Layer 9 of a small transformer language model trained on English Wikipedia (12 layers, counted from 0, width 64).
In attention head 1, each number of a token's query is one row of weights dot the token's vector x. The head spreads its attention over the tokens so far by the softmax of query dot key.

Query weights of the head. A number n stands for (n - 500) times 0.00081.
q0: 499 547 404 427 566 500 532 529 484 750 675 478 641 547 436 481 627 578 485 709 517 703 451 554 419 677 166 507 436 437 602 417 425 634 447 525 560 530 526 543 367 356 368 568 472 507 373 509 585 468 350 499 322 478 371 616 435 623 464 470 625 433 615 484
q1: 641 528 600 493 726 385 445 634 508 654 521 469 445 574 445 468 460 580 420 422 477 475 325 745 445 663 626 359 432 563 629 585 460 533 771 441 658 539 484 378 669 563 463 689 554 591 666 468 656 405 581 441 367 673 462 474 539 574 398 476 635 672 597 660
q2: 604 553 291 365 597 170 657 553 435 673 476 694 529 506 314 308 700 745 523 533 437 720 410 388 606 597 437 561 535 580 481 621 495 512 580 700 418 500 426 573 498 546 428 504 561 347 565 458 366 560 337 534 258 629 404 424 307 798 631 498 529 524 486 620
q3: 560 448 572 408 391 480 358 585 487 637 411 748 264 543 377 575 295 623 549 443 534 624 387 562 579 313 746 462 873 685 326 371 689 191 452 633 532 640 558 459 567 151 397 833 521 553 393 595 628 376 653 576 617 660 405 556 421 355 473 603 515 561 500 405
q4: 424 480 406 550 535 519 494 546 575 540 513 509 490 519 504 464 632 576 710 506 643 617 382 512 506 465 574 579 409 606 414 453 387 626 510 582 478 396 542 540 561 462 532 664 532 333 519 497 530 414 431 648 350 593 596 491 429 597 559 392 585 655 440 603
q5: 408 688 490 357 185 376 517 696 643 500 546 696 437 472 618 362 662 678 442 182 548 617 350 468 449 511 597 544 415 608 114 472 326 485 611 458 578 515 398 490 768 256 547 750 521 397 394 410 531 320 352 504 471 569 509 501 349 388 418 565 536 652 454 577
q6: 597 397 510 561 864 809 598 599 358 296 567 354 554 528 397 473 233 263 406 708 391 384 649 488 551 655 586 389 597 415 746 509 482 365 153 385 330 554 582 507 331 687 355 239 303 734 717 789 412 440 597 413 426 269 507 736 575 536 370 402 543 299 422 599
q7: 474 499 547 645 502 583 352 306 435 456 412 680 389 375 431 596 330 537 632 654 602 728 423 421 431 366 769 536 444 700 590 522 479 350 356 524 568 421 501 685 579 468 570 377 503 395 511 438 634 554 405 607 522 704 496 515 486 530 572 421 591 477 538 363
q8: 458 594 484 477 481 381 679 794 635 552 465 463 401 560 642 496 541 403 447 442 425 512 589 780 552 540 364 426 341 574 211 247 583 669 704 540 611 606 476 434 582 619 560 750 561 419 619 457 431 305 421 481 384 394 618 408 597 480 594 491 565 538 491 591
q9: 454 512 362 248 223 444 579 585 712 458 565 379 553 598 573 439 478 475 353 469 447 528 410 590 384 709 298 770 462 538 161 381 449 693 572 427 407 595 336 479 753 488 531 698 656 503 191 295 301 521 319 629 457 395 635 384 357 334 523 399 553 591 500 672
q10: 423 490 390 245 287 655 432 422 626 792 715 528 678 645 465 429 516 685 415 537 587 405 456 458 393 530 229 312 563 681 553 250 540 697 506 602 599 493 447 687 408 596 638 173 454 353 502 590 517 810 625 363 558 318 557 353 411 520 356 208 636 574 498 409
q11: 468 542 612 391 245 366 627 445 675 639 473 776 432 591 521 506 374 545 616 675 646 767 543 566 518 432 478 587 464 643 594 217 699 737 500 610 484 566 372 380 369 453 616 490 853 592 384 642 341 252 258 284 660 537 478 602 499 663 528 435 761 369 441 412
q12: 586 396 290 335 487 569 316 614 333 321 863 489 565 416 668 509 574 257 708 592 675 355 614 573 584 666 526 396 612 436 422 621 323 432 441 607 607 360 541 646 413 476 709 535 543 372 486 748 414 505 386 485 252 684 680 448 746 650 556 579 535 552 326 919
q13: 297 387 325 680 579 352 372 611 504 631 479 460 495 531 738 605 532 423 856 542 330 385 563 437 476 514 442 730 191 375 477 487 328 578 556 265 482 448 457 337 334 452 446 560 443 510 183 372 384 597 479 393 207 327 514 151 408 357 561 332 600 501 571 478
q14: 400 410 474 445 324 277 536 627 433 675 494 412 269 526 324 413 442 623 442 394 702 643 559 737 218 297 497 640 529 687 282 232 784 663 517 535 544 489 481 625 681 478 884 639 532 536 751 602 976 414 665 512 501 769 336 569 491 559 374 305 493 338 414 531
q15: 185 509 384 464 568 393 496 355 486 494 595 490 534 585 508 305 619 475 127 164 629 404 373 376 525 394 602 634 600 431 281 411 404 485 600 387 443 579 474 384 418 583 206 209 689 457 526 473 707 411 308 286 586 235 711 690 434 447 581 470 720 560 534 294
q16: 413 686 670 728 673 543 323 510 661 644 599 648 528 489 729 457 739 438 714 662 648 477 377 548 640 361 620 689 153 568 330 545 552 675 637 554 394 547 489 649 445 573 705 410 419 313 601 351 480 544 524 383 766 418 124 560 587 645 472 352 370 730 337 514
q17: 689 465 630 349 674 418 405 196 595 821 467 393 607 569 434 699 602 635 329 405 544 343 507 564 593 394 461 355 377 436 475 469 251 460 544 552 518 525 453 351 493 720 450 604 387 368 592 587 495 555 239 657 595 443 507 422 657 427 299 607 844 335 627 539
q18: 339 588 688 488 251 235 524 402 437 506 399 487 542 608 738 689 631 765 454 528 518 298 259 161 694 773 625 410 466 469 477 389 505 630 323 404 574 751 655 444 546 716 558 501 524 450 690 693 406 465 689 592 527 561 488 587 525 640 454 566 521 620 707 567
q19: 339 419 725 355 570 462 333 525 544 839 444 720 495 572 541 511 401 616 661 477 583 612 548 578 614 355 478 524 551 637 168 552 133 434 573 383 659 431 559 635 357 696 409 412 291 365 480 505 431 654 630 475 585 615 722 389 342 837 375 499 250 484 653 317
q20: 323 647 543 392 475 492 572 359 513 607 408 429 702 251 660 549 717 470 753 611 533 594 455 487 408 568 845 407 382 352 358 683 547 593 546 450 769 322 473 839 611 558 284 427 737 474 461 447 604 427 384 799 361 598 561 201 269 340 468 561 446 569 545 449
q21: 707 601 564 495 555 690 529 326 753 364 254 496 467 708 333 325 587 329 386 695 567 381 505 397 526 472 315 400 506 557 138 498 650 595 402 498 525 458 479 556 542 385 543 713 587 519 424 426 653 264 292 515 487 332 442 370 474 691 574 365 501 445 661 226
q22: 567 658 398 507 663 513 486 462 407 461 437 445 556 168 683 474 506 572 733 486 628 314 513 414 848 457 603 214 539 523 562 477 529 255 369 405 569 526 488 469 606 460 914 458 426 594 622 616 321 514 431 320 636 448 538 614 541 381 325 429 398 474 367 723
q23: 639 302 312 698 401 630 115 198 490 615 334 456 531 583 253 546 432 703 338 565 410 699 548 468 548 388 620 411 300 303 279 648 661 320 362 597 328 370 440 409 635 509 461 463 565 378 534 538 330 503 529 597 449 500 615 234 597 672 585 554 516 597 486 272
q24: 351 643 315 601 609 405 401 446 673 252 650 627 572 371 606 522 643 470 538 411 424 415 612 563 379 333 435 293 479 365 739 346 442 413 455 423 512 401 724 723 498 424 439 467 494 500 722 589 328 508 608 497 546 489 523 610 630 617 623 376 505 490 599 523
q25: 403 246 653 263 127 439 595 771 524 555 609 460 378 753 791 754 382 438 528 793 402 453 708 530 670 245 313 531 559 454 515 314 589 314 783 640 709 635 448 500 566 276 509 433 575 275 544 495 677 528 499 476 588 405 496 333 597 545 499 412 347 422 493 473
q26: 468 529 654 473 551 720 426 531 346 359 344 583 598 471 603 386 304 307 663 368 300 395 479 237 439 393 629 678 645 548 637 343 729 489 527 740 648 306 456 640 552 417 502 290 469 387 659 315 424 265 421 487 210 574 409 468 600 592 342 734 707 461 609 341
q27: 574 515 564 478 532 362 375 800 720 518 571 721 506 582 431 601 246 499 443 632 515 712 651 366 433 695 488 562 448 801 428 384 471 125 404 578 411 952 643 723 565 366 622 557 735 565 585 368 715 427 349 714 411 563 505 608 462 606 524 383 896 478 450 370
q28: 431 329 639 691 436 653 562 296 458 779 600 520 495 497 269 774 495 365 406 420 486 413 786 107 466 562 589 511 550 353 447 757 539 627 568 458 177 411 556 631 484 480 460 630 246 535 522 715 385 210 443 363 452 432 446 571 314 334 633 357 498 449 444 412
q29: 646 333 496 575 782 401 521 461 620 634 311 534 142 648 559 326 508 396 484 479 596 543 556 431 502 210 774 407 450 665 566 510 428 809 473 725 636 624 555 500 382 697 245 532 316 535 332 560 621 203 564 639 606 570 735 663 577 410 425 434 367 646 439 303
q30: 483 440 580 340 502 190 728 526 554 496 611 370 547 526 366 350 521 459 353 279 558 401 564 354 456 666 509 681 226 626 386 331 364 511 819 472 502 564 525 636 384 188 355 534 521 327 167 521 245 533 543 606 357 598 492 480 458 493 682 466 305 627 231 314
q31: 467 467 676 583 439 678 430 309 522 542 472 408 487 262 320 695 287 433 266 661 627 624 508 435 542 345 448 481 522 347 519 308 404 610 413 306 229 716 258 468 425 284 521 474 487 732 418 347 394 608 538 542 351 291 323 500 657 648 270 604 491 592 737 433

Each question shows a short text with each token's key, already scaled and adjusted for position as the last token sees it. A number n stands for (n - 500) times 0.0029.

Then comes the last token's vector x. A number n stands for (n - 500) times 0.0098.

0 " him": 484 484 506 498 627 536 340 540 832 580 652 463 423 457 540 496 436 549 489 417 439 635 434 457 434 480 386 509 558 422 432 605
1 " and": 515 527 549 562 633 589 349 587 881 598 640 444 432 463 517 530 385 501 415 357 389 609 453 447 466 460 418 480 534 376 438 581
2 " her": 483 465 513 505 602 585 443 559 778 586 641 473 468 527 469 499 420 590 468 399 355 586 468 429 468 438 394 453 614 396 473 638
3 " with": 480 500 498 499 606 593 360 552 851 520 672 403 410 450 514 464 413 501 411 363 436 647 476 426 449 449 385 479 581 341 446 629
4 " ind": 524 495 506 462 515 582 463 441 722 528 608 502 428 456 440 451 449 547 534 476 478 520 457 480 450 466 486 396 518 519 467 640
x: 531 716 546 507 295 519 588 447 679 499 622 273 447 501 230 581 515 558 196 482 531 297 136 467 565 526 447 545 592 457 575 230 517 567 558 569 362 597 383 505 374 761 567 525 395 411 301 503 470 387 516 586 490 500 527 351 427 400 343 463 588 449 526 772
Which token does the last token look at most, and with what share of its attention? 2 " her", with about 30%

0 " a": 533 550 541 580 617 594 323 561 903 563 638 399 361 407 517 561 377 491 464 439 392 596 443 496 467 441 412 513 602 375 489 583
1 " Catholic": 456 548 492 537 603 555 368 563 920 576 600 485 347 419 530 536 426 489 529 456 378 512 421 430 422 534 381 480 507 490 539 665
2 " ar": 507 474 546 435 590 539 320 498 841 552 548 505 356 358 549 597 425 507 498 524 506 625 401 430 390 562 525 545 457 496 535 473
3 "ist": 493 431 507 533 521 543 386 482 744 577 468 570 305 375 523 574 431 466 422 519 474 540 442 431 503 494 448 543 551 490 555 678
4 "ocrat": 517 476 505 476 526 546 404 456 807 552 579 556 360 502 532 525 460 491 505 444 414 493 342 361 366 529 409 425 472 542 516 643
x: 556 683 670 467 321 603 502 622 576 503 455 440 342 512 339 415 447 495 548 560 381 400 333 318 445 419 351 465 496 301 503 194 550 740 576 471 425 513 551 430 640 655 483 617 619 427 348 289 409 343 640 697 549 591 536 316 279 297 654 525 616 610 441 639
To which token does the last token give the most attention? 1 " Catholic"

0 "qu": 558 515 529 513 532 551 339 460 734 595 556 511 428 481 541 439 489 519 509 426 390 551 460 420 541 451 488 573 479 402 413 589
1 "ico": 545 497 517 491 582 537 317 533 797 630 644 586 434 484 663 462 489 435 536 415 459 579 427 403 523 572 402 527 502 399 382 550
2 ".": 437 521 511 617 651 616 268 563 927 596 633 437 406 446 520 494 408 469 454 410 425 555 407 448 464 446 442 473 560 425 455 555
3 " A": 493 455 476 537 537 625 379 547 808 507 635 486 496 448 486 485 382 521 515 353 394 589 476 461 516 410 538 461 587 366 463 591
4 " second": 537 484 539 464 430 542 460 531 804 646 657 518 409 426 504 588 413 518 451 476 479 513 393 554 382 521 433 558 603 494 553 654
x: 402 565 543 477 321 533 537 572 597 415 350 352 229 412 294 560 424 487 206 321 720 541 462 365 577 367 283 665 415 605 415 375 650 668 626 511 517 599 449 374 522 442 422 689 614 365 445 392 475 352 648 593 639 294 598 300 635 507 475 392 472 481 414 465
Which two tokens does the last token look at most, in order? 2 ".", 4 " second"

0 ".\n\n": 547 540 582 596 684 615 262 609 938 587 634 430 435 460 535 499 401 445 429 386 398 533 403 457 447 454 439 506 529 434 513 548
1 "==": 448 610 542 672 676 646 302 623 918 608 611 403 412 467 464 476 346 468 434 385 381 448 461 434 480 521 480 425 584 457 483 577
2 "Career": 480 450 506 522 640 595 290 610 822 720 626 532 366 512 587 540 395 525 464 438 355 524 396 444 415 507 416 495 476 517 543 559
3 "==\n": 482 481 505 615 666 665 279 605 929 568 634 460 446 488 524 532 358 456 384 385 404 578 427 444 463 455 453 501 546 400 509 537
4 "R": 513 473 488 580 547 632 356 499 764 555 590 551 589 452 574 400 458 482 418 313 427 469 421 435 462 569 548 539 512 489 504 595
x: 545 413 428 479 364 305 453 443 485 337 510 456 486 391 397 543 518 316 307 447 550 361 593 525 254 450 312 614 655 777 475 88 534 489 530 551 437 551 303 647 488 630 575 516 494 474 265 443 500 538 622 565 422 445 478 348 393 540 405 401 428 457 327 791
Which token does the last token look at most, and with what share of its attention? 2 "Career", with about 60%

0 "qu": 558 515 529 513 532 551 339 460 734 595 556 511 428 481 541 439 489 519 509 426 390 551 460 420 541 451 488 573 479 402 413 589
1 "arter": 523 480 550 535 585 558 330 521 760 627 585 586 372 472 612 504 471 566 507 476 447 640 362 440 480 499 415 533 552 485 460 533
2 " un": 455 504 552 591 628 574 362 523 704 576 575 518 342 420 496 468 467 566 527 470 363 612 419 438 471 414 452 469 549 437 398 562
3 "its": 532 541 505 484 526 518 283 499 805 623 677 488 377 421 531 513 478 583 508 425 494 646 374 448 460 441 514 529 535 497 444 566
4 ".": 503 434 456 604 636 643 271 552 912 576 640 416 406 452 515 485 416 484 438 405 418 554 413 452 453 429 440 481 562 410 462 564
x: 696 625 332 318 422 425 439 588 517 681 371 416 362 367 543 525 281 445 289 556 578 418 298 435 460 518 360 602 534 346 511 242 683 633 477 539 330 380 491 526 589 628 627 627 704 497 409 452 454 283 623 580 430 508 536 396 448 329 437 422 382 658 176 646
Which token does the last token look at most, and with what share of its attention? 4 ".", with about 40%

0 "ist": 524 495 508 514 589 570 315 513 848 615 620 565 375 490 564 457 486 499 505 463 443 578 378 406 425 500 462 512 485 503 486 588
1 "ent": 510 508 496 500 596 553 340 552 857 579 661 466 373 416 511 421 459 481 513 427 361 590 427 428 444 520 441 497 514 450 452 589
2 " differ": 468 539 501 557 572 585 360 506 810 585 616 494 351 541 454 513 492 547 486 442 497 552 399 461 437 493 473 561 547 486 475 623
3 "ences": 490 496 475 504 589 580 276 553 855 610 673 470 399 444 537 443 481 502 491 369 488 623 398 477 447 465 468 495 529 459 477 606
4 " with": 493 482 472 488 579 600 334 552 840 535 683 399 404 454 468 444 412 472 438 353 438 614 440 437 448 442 430 474 578 357 442 613
x: 669 630 415 290 419 505 403 646 501 751 381 481 321 374 527 549 356 427 336 534 634 400 315 440 557 560 389 586 660 430 491 254 656 743 524 540 395 488 477 600 541 627 560 676 491 570 373 481 392 412 657 608 479 508 357 432 499 334 394 418 506 593 151 673
To which token does the last token give the most attention? 0 "ist"

0 ".": 548 554 576 601 667 602 264 566 941 581 648 435 400 452 519 502 418 486 449 412 434 550 405 446 462 441 452 470 554 423 468 563
1 " He": 473 467 527 494 590 606 400 549 841 579 612 542 577 515 484 497 376 594 512 358 401 610 441 430 484 549 497 421 461 453 475 553
2 " was": 448 516 517 592 632 611 333 529 866 537 605 529 433 473 542 541 405 530 462 445 423 607 434 451 436 472 419 521 507 383 450 618
3 " their": 480 441 495 585 577 627 410 571 877 570 629 470 405 480 475 531 405 563 433 396 355 495 445 496 438 479 406 435 602 427 504 611
4 " original": 549 452 488 494 551 587 346 544 833 603 634 431 329 400 518 562 389 520 465 442 359 554 424 487 419 461 373 438 586 473 481 678
x: 484 535 587 298 449 522 543 569 546 497 409 435 330 413 290 519 440 423 177 471 579 460 341 381 521 466 422 530 524 489 433 259 690 957 523 606 441 509 573 406 601 533 424 653 521 495 421 410 441 319 703 604 528 457 625 399 505 311 418 393 483 660 336 552
Which token does the last token look at most, and with what share of its attention? 4 " original", with about 50%

0 " sw": 537 544 578 508 604 549 374 496 787 550 593 513 328 500 508 511 430 585 450 517 502 582 359 454 464 535 459 544 498 466 415 531
1 "ell": 500 552 540 501 625 560 265 492 811 530 667 491 409 442 551 495 445 554 431 439 438 637 423 377 477 514 414 612 515 449 423 652
2 ".\n\n": 448 523 519 623 668 635 257 594 933 584 633 433 430 458 530 500 404 449 430 394 406 543 402 455 452 452 436 501 532 433 503 544
3 "Y": 489 474 518 529 548 629 361 537 816 623 583 614 597 497 552 474 359 512 465 420 479 552 410 441 498 524 510 554 522 469 451 537
4 "ear": 468 445 554 480 579 574 401 605 822 573 558 557 608 561 587 592 474 479 504 413 406 575 475 388 442 527 380 560 511 556 527 583
x: 507 560 555 479 341 438 514 567 536 514 510 509 171 375 383 584 302 347 317 273 526 523 610 664 665 393 310 328 513 594 404 577 615 548 522 524 475 524 462 540 822 553 595 496 655 594 376 394 373 375 448 688 487 460 740 554 508 440 404 485 583 458 346 812
To which token does the last token give the most attention? 2 ".\n\n"

0 "ing": 504 511 478 490 622 555 308 563 873 593 666 427 398 415 534 452 415 483 466 408 403 625 416 409 454 494 402 486 592 448 453 616
1 ".\n\n": 490 558 551 615 677 624 262 604 934 586 633 424 427 455 529 496 405 448 432 391 399 536 406 453 450 451 434 501 534 435 508 546
2 "==": 384 514 493 674 665 656 301 618 915 611 612 399 407 466 462 472 351 470 435 387 384 452 461 431 484 520 474 425 587 459 481 576
3 "Cl": 484 432 475 580 582 621 279 532 904 680 548 435 454 458 451 476 356 508 427 477 452 544 367 449 493 546 488 521 531 579 543 510
4 "aim": 516 455 589 427 583 577 351 554 893 577 600 563 444 507 561 440 483 524 426 470 429 544 374 324 417 513 418 577 475 498 639 697
x: 612 700 484 418 457 431 449 912 570 522 522 559 338 440 244 464 417 487 366 461 452 338 473 568 509 263 222 511 550 616 421 456 570 606 355 317 539 260 445 456 616 536 676 590 517 441 268 375 365 384 516 435 591 528 541 444 476 163 510 507 501 481 390 591
Which two tokens does the last token look at most, in order? 2 "==", 1 ".\n\n"

0 " of": 537 534 524 557 631 571 281 561 921 586 654 429 403 419 512 507 416 452 456 398 426 578 426 435 453 457 406 493 542 399 465 597
1 " the": 482 541 523 571 613 594 325 605 957 631 624 389 427 427 517 496 389 457 449 382 385 535 443 459 450 473 400 455 557 405 515 593
2 " game": 510 475 501 435 540 542 332 554 839 646 643 536 398 405 608 541 388 512 473 396 463 658 336 484 416 525 375 487 577 562 503 606
3 " for": 498 491 478 503 575 588 328 548 865 559 657 422 408 444 496 487 386 485 442 366 433 640 457 405 474 463 399 440 559 393 455 571
4 " Mic": 508 436 526 550 542 572 435 567 730 677 579 509 470 488 659 482 415 433 529 477 377 540 417 419 494 526 472 498 492 464 495 571
x: 613 628 483 374 336 422 800 577 751 246 403 468 450 317 457 582 343 323 311 500 489 510 596 572 457 695 241 408 579 534 379 382 666 539 641 377 498 389 542 508 569 619 597 379 564 462 430 526 377 497 747 501 496 486 539 542 566 435 505 361 460 651 276 742
Which token does the last token look at most, and with what share of its attention? 1 " the", with about 40%

0 "iss": 524 494 492 466 546 546 332 489 827 596 617 517 395 428 523 463 488 496 432 432 421 578 440 353 532 560 466 553 487 468 400 575
1 "\",": 500 535 546 545 648 586 275 584 941 596 619 464 412 457 525 502 385 489 431 383 449 583 411 457 449 480 465 497 523 446 458 563
2 " design": 473 490 538 507 563 591 328 509 751 626 639 546 370 487 514 566 418 562 496 400 412 581 368 476 489 526 500 555 548 485 446 688
3 "ed": 466 419 483 499 576 579 300 471 829 545 714 481 399 473 440 528 358 489 475 423 450 612 376 455 474 508 499 469 526 437 414 697
4 " to": 515 461 456 547 626 635 302 570 904 530 687 463 416 416 478 514 371 470 422 385 427 608 443 439 454 473 421 447 535 364 447 600
x: 606 676 371 291 383 526 392 539 559 701 480 507 264 486 530 521 378 510 295 518 627 416 411 478 497 575 410 572 616 421 466 226 602 725 496 558 418 544 470 611 565 619 451 644 518 614 309 424 424 376 694 579 488 481 384 422 479 261 422 344 488 598 159 690
Which token does the last token look at most, and with what share of its attention? 1 "\",", with about 30%

0 ",": 533 519 558 555 662 583 278 595 955 584 641 441 423 445 526 492 400 468 439 384 433 562 413 429 446 457 437 487 528 400 475 579
1 " which": 497 472 510 503 555 601 392 602 834 625 652 462 462 492 495 511 397 533 377 304 382 586 429 480 456 452 514 498 588 413 497 600
2 " was": 466 498 487 565 614 594 311 527 847 546 630 489 421 430 498 525 385 534 475 411 426 656 440 469 462 429 454 490 539 386 435 625
3 " later": 516 489 489 537 578 582 362 541 800 563 614 497 419 436 444 592 319 544 510 424 418 596 492 473 468 510 468 469 571 384 407 606
4 " short": 514 492 546 514 538 572 436 514 745 548 629 556 386 476 439 604 418 541 508 445 418 563 422 444 467 457 459 508 591 415 412 674
x: 352 621 635 436 490 464 626 462 390 614 453 402 429 505 267 689 451 358 148 439 564 513 372 422 535 435 330 546 537 466 417 334 643 634 615 702 490 280 543 470 719 695 630 569 506 586 255 370 337 285 489 687 485 292 487 360 382 327 389 439 525 496 466 461
To which token does the last token give the most attention? 1 " which"

0 ",": 533 519 558 555 662 583 278 595 955 584 641 441 423 445 526 492 400 468 439 384 433 562 413 429 446 457 437 487 528 400 475 579
1 " ": 463 521 528 536 574 632 322 534 838 527 588 511 547 511 479 497 430 502 428 376 431 508 488 375 476 469 492 464 587 411 462 626
2 "6": 484 515 440 562 517 615 410 537 791 503 529 446 582 546 507 550 421 488 462 426 541 520 448 411 526 494 498 440 582 431 509 589
3 " o": 508 494 515 486 458 581 389 473 683 535 624 564 409 371 509 548 499 441 544 522 635 575 392 472 411 525 569 634 516 335 499 480
4 "'": 498 481 546 469 477 599 470 536 738 466 687 644 477 552 526 494 542 526 546 482 638 547 419 472 457 431 413 500 530 319 473 624
x: 353 868 526 439 591 512 451 445 728 600 527 392 446 519 435 484 366 656 351 445 607 418 481 385 666 742 281 643 459 585 228 498 652 560 533 377 612 250 397 346 474 561 691 583 677 576 370 566 612 750 475 541 331 416 531 576 620 332 511 440 503 481 508 634
To which token does the last token give the most attention? 0 ","

0 " could": 451 482 477 552 619 584 360 542 764 454 667 449 456 417 402 457 471 550 437 399 412 720 477 491 446 394 432 468 628 426 482 595
1 " mar": 481 483 503 418 607 522 394 557 765 449 529 453 420 425 418 559 414 580 412 421 342 648 539 448 460 474 411 472 525 448 431 501
2 "ry": 525 476 491 410 592 540 339 542 759 488 635 413 477 420 481 450 440 521 458 334 441 691 413 433 401 463 414 503 557 428 442 645
3 " the": 488 481 492 539 594 599 340 591 918 596 623 366 427 414 514 488 383 471 424 364 377 574 442 466 442 452 398 467 570 378 499 610
4 " qu": 515 531 564 481 486 558 452 507 751 617 532 490 473 437 511 416 386 454 444 462 386 609 419 486 496 568 471 579 524 541 508 543
x: 578 618 561 408 486 541 734 637 503 368 476 235 383 407 355 705 542 397 326 568 587 492 339 602 399 528 240 675 498 518 373 281 615 350 463 365 341 594 352 576 404 694 567 459 509 364 495 613 602 373 612 639 442 459 500 235 405 391 539 625 572 571 348 735
To which token does the last token give the most attention? 3 " the"

0 " sp": 515 513 501 541 577 571 368 481 810 524 545 465 365 463 406 459 495 528 467 440 468 659 383 467 466 507 486 483 546 476 465 541
1 "eed": 470 492 474 480 580 548 301 538 778 546 658 493 350 391 521 478 488 539 476 402 445 720 387 439 450 471 401 518 616 465 470 655
2 ",": 486 515 507 542 629 595 289 579 925 572 645 414 414 437 511 475 405 481 431 364 432 591 413 429 443 431 436 485 546 393 468 596
3 " dou": 530 458 518 455 572 595 413 527 786 487 705 576 426 448 517 467 479 525 523 470 530 577 367 466 450 510 432 432 540 382 489 622
4 "b": 489 552 599 483 590 593 390 527 760 433 655 476 576 481 482 570 493 617 486 484 494 598 378 360 419 521 441 429 586 367 524 644
x: 380 619 566 509 523 635 395 661 489 531 340 367 627 413 369 537 614 675 139 382 509 394 496 601 500 437 268 469 643 599 413 487 526 581 482 709 409 170 334 591 633 621 636 537 602 600 387 542 392 522 336 583 783 370 567 501 384 350 500 474 379 573 301 613
To which token does the last token give the most attention? 2 ","

0 " F": 515 537 544 583 610 581 340 529 831 565 587 497 354 386 552 477 465 492 501 513 426 538 428 392 513 452 440 432 560 468 464 536
1 "ut": 473 516 558 518 634 520 312 543 852 588 665 357 394 337 488 542 411 485 524 549 366 584 524 304 496 458 460 491 478 434 491 566
2 "ure": 485 532 514 524 534 513 400 560 819 620 571 518 442 316 598 498 438 436 608 525 393 555 427 374 548 461 415 475 541 450 450 502
3 ",": 473 491 499 566 639 608 287 588 938 587 632 433 422 442 521 493 385 469 436 384 429 576 415 430 458 449 435 481 532 407 476 570
4 " he": 519 547 528 510 577 615 393 550 816 606 589 514 538 490 490 516 340 576 498 368 384 652 439 447 463 520 449 499 515 419 467 567
x: 572 558 537 386 423 544 513 452 696 352 586 319 353 456 451 579 476 490 253 521 649 559 454 432 475 442 247 610 467 407 327 294 677 684 341 517 380 384 679 576 494 742 572 535 691 506 238 407 462 457 565 776 398 439 530 478 499 317 444 418 484 573 246 497
Which token does the last token look at most, and with what share of its attention? 3 ",", with about 60%

0 "re": 502 509 525 521 616 552 276 589 840 626 614 495 441 379 552 479 460 477 535 435 431 636 409 425 484 466 424 456 571 426 433 511
1 " of": 494 550 508 568 621 579 286 563 918 593 641 426 409 419 514 511 411 445 457 398 428 577 424 436 463 455 408 488 543 398 466 584
2 " [": 470 503 555 534 612 630 237 542 838 605 611 535 474 465 605 489 513 498 542 425 521 533 415 432 454 368 393 468 551 431 436 554
3 "E": 458 481 473 560 560 642 339 537 771 487 691 543 612 459 558 512 439 533 591 433 503 503 443 494 470 396 510 454 528 446 522 604
4 "l": 469 501 528 528 548 610 384 501 829 469 662 530 692 501 462 487 576 523 562 477 486 402 436 407 456 447 476 545 427 498 624 591
x: 307 719 536 591 265 448 580 571 504 435 530 537 436 419 489 538 488 780 392 448 506 333 568 575 467 611 329 587 352 615 579 534 495 462 485 588 305 657 596 568 576 684 831 509 724 505 174 528 524 682 599 526 428 687 625 476 587 476 411 523 310 534 488 639
Which token does the last token look at most, and with what share of its attention? 2 " [", with about 40%

0 " for": 511 528 525 537 650 576 316 577 874 549 661 416 385 430 485 471 402 479 430 389 417 596 464 433 454 461 399 460 577 381 438 562
1 " near": 520 515 562 546 654 577 351 580 808 593 647 494 401 416 534 529 431 503 482 457 449 559 418 460 413 492 398 501 551 371 428 580
2 "ly": 522 470 505 528 622 572 311 564 837 556 629 483 444 394 460 547 402 513 507 427 450 648 448 437 471 457 392 447 562 393 433 551
3 " another": 517 504 508 499 574 580 335 577 867 587 675 458 405 416 520 548 434 535 510 406 423 608 440 476 433 439 349 469 617 416 470 609
4 " dec": 511 467 531 495 610 555 332 485 784 544 599 469 348 468 512 540 430 548 589 529 428 603 454 429 414 531 436 514 552 438 454 626
x: 533 613 478 251 418 366 408 575 527 517 338 575 260 429 497 666 557 476 93 526 543 424 344 567 484 534 415 481 488 426 593 201 551 468 598 486 338 493 588 397 542 764 616 379 443 560 407 458 373 514 523 640 498 286 501 346 309 417 573 672 598 647 440 712
Which two tokens does the last token look at most, in order? 3 " another", 4 " dec"

0 "ock": 494 484 560 514 605 539 291 512 812 669 603 591 392 396 599 417 524 526 519 476 434 609 377 411 476 580 407 499 503 500 415 576
1 ",": 508 529 540 564 649 585 282 585 938 593 631 449 420 438 529 489 406 475 443 391 442 572 415 428 455 464 434 476 528 409 466 570
2 " ": 475 481 521 541 570 618 332 530 823 547 591 526 518 502 483 492 443 514 444 383 444 517 485 370 492 477 469 439 579 428 442 625
3 "6": 488 509 429 544 515 605 413 531 772 519 538 475 556 549 511 550 434 506 478 426 556 532 444 404 540 510 482 419 566 452 484 588
4 " o": 514 497 512 508 475 585 396 485 694 537 623 577 397 394 496 555 494 452 537 522 640 572 406 464 430 547 550 614 519 335 482 469
x: 395 736 521 454 431 577 485 562 690 588 640 550 601 436 581 471 525 604 312 504 658 603 357 488 622 572 370 619 530 583 429 262 721 295 637 384 584 415 410 497 675 647 536 558 408 585 258 528 527 553 445 583 556 503 385 260 675 376 674 410 531 870 565 431
To which token does the last token give the most attention? 1 ","

0 " dr": 528 523 569 485 612 538 343 555 817 634 569 517 395 409 560 532 444 556 462 500 500 592 331 512 462 515 422 500 549 474 430 507
1 "ive": 477 514 486 509 609 562 312 596 855 567 652 433 395 410 518 475 403 505 439 354 416 640 419 458 485 467 412 463 584 421 455 612
2 " on": 462 513 490 549 640 577 297 579 854 584 642 434 427 412 508 496 387 464 437 400 408 612 436 445 481 444 392 495 568 390 430 578
3 " Ber": 527 530 552 445 626 561 311 540 728 601 669 616 561 441 632 404 481 518 511 444 409 475 499 325 403 531 358 433 419 477 443 609
4 "lin": 511 515 566 440 487 486 444 523 694 568 648 557 592 437 589 395 539 511 467 457 423 351 518 269 493 612 403 458 440 485 453 572
x: 319 568 554 549 276 431 551 628 424 477 314 437 363 549 455 409 439 582 551 630 448 531 762 572 218 338 303 655 520 733 481 482 576 818 350 381 591 426 463 445 557 610 628 768 632 551 472 553 399 537 413 501 602 329 712 554 514 546 315 542 330 428 600 562
To which token does the last token give the most attention? 3 " Ber"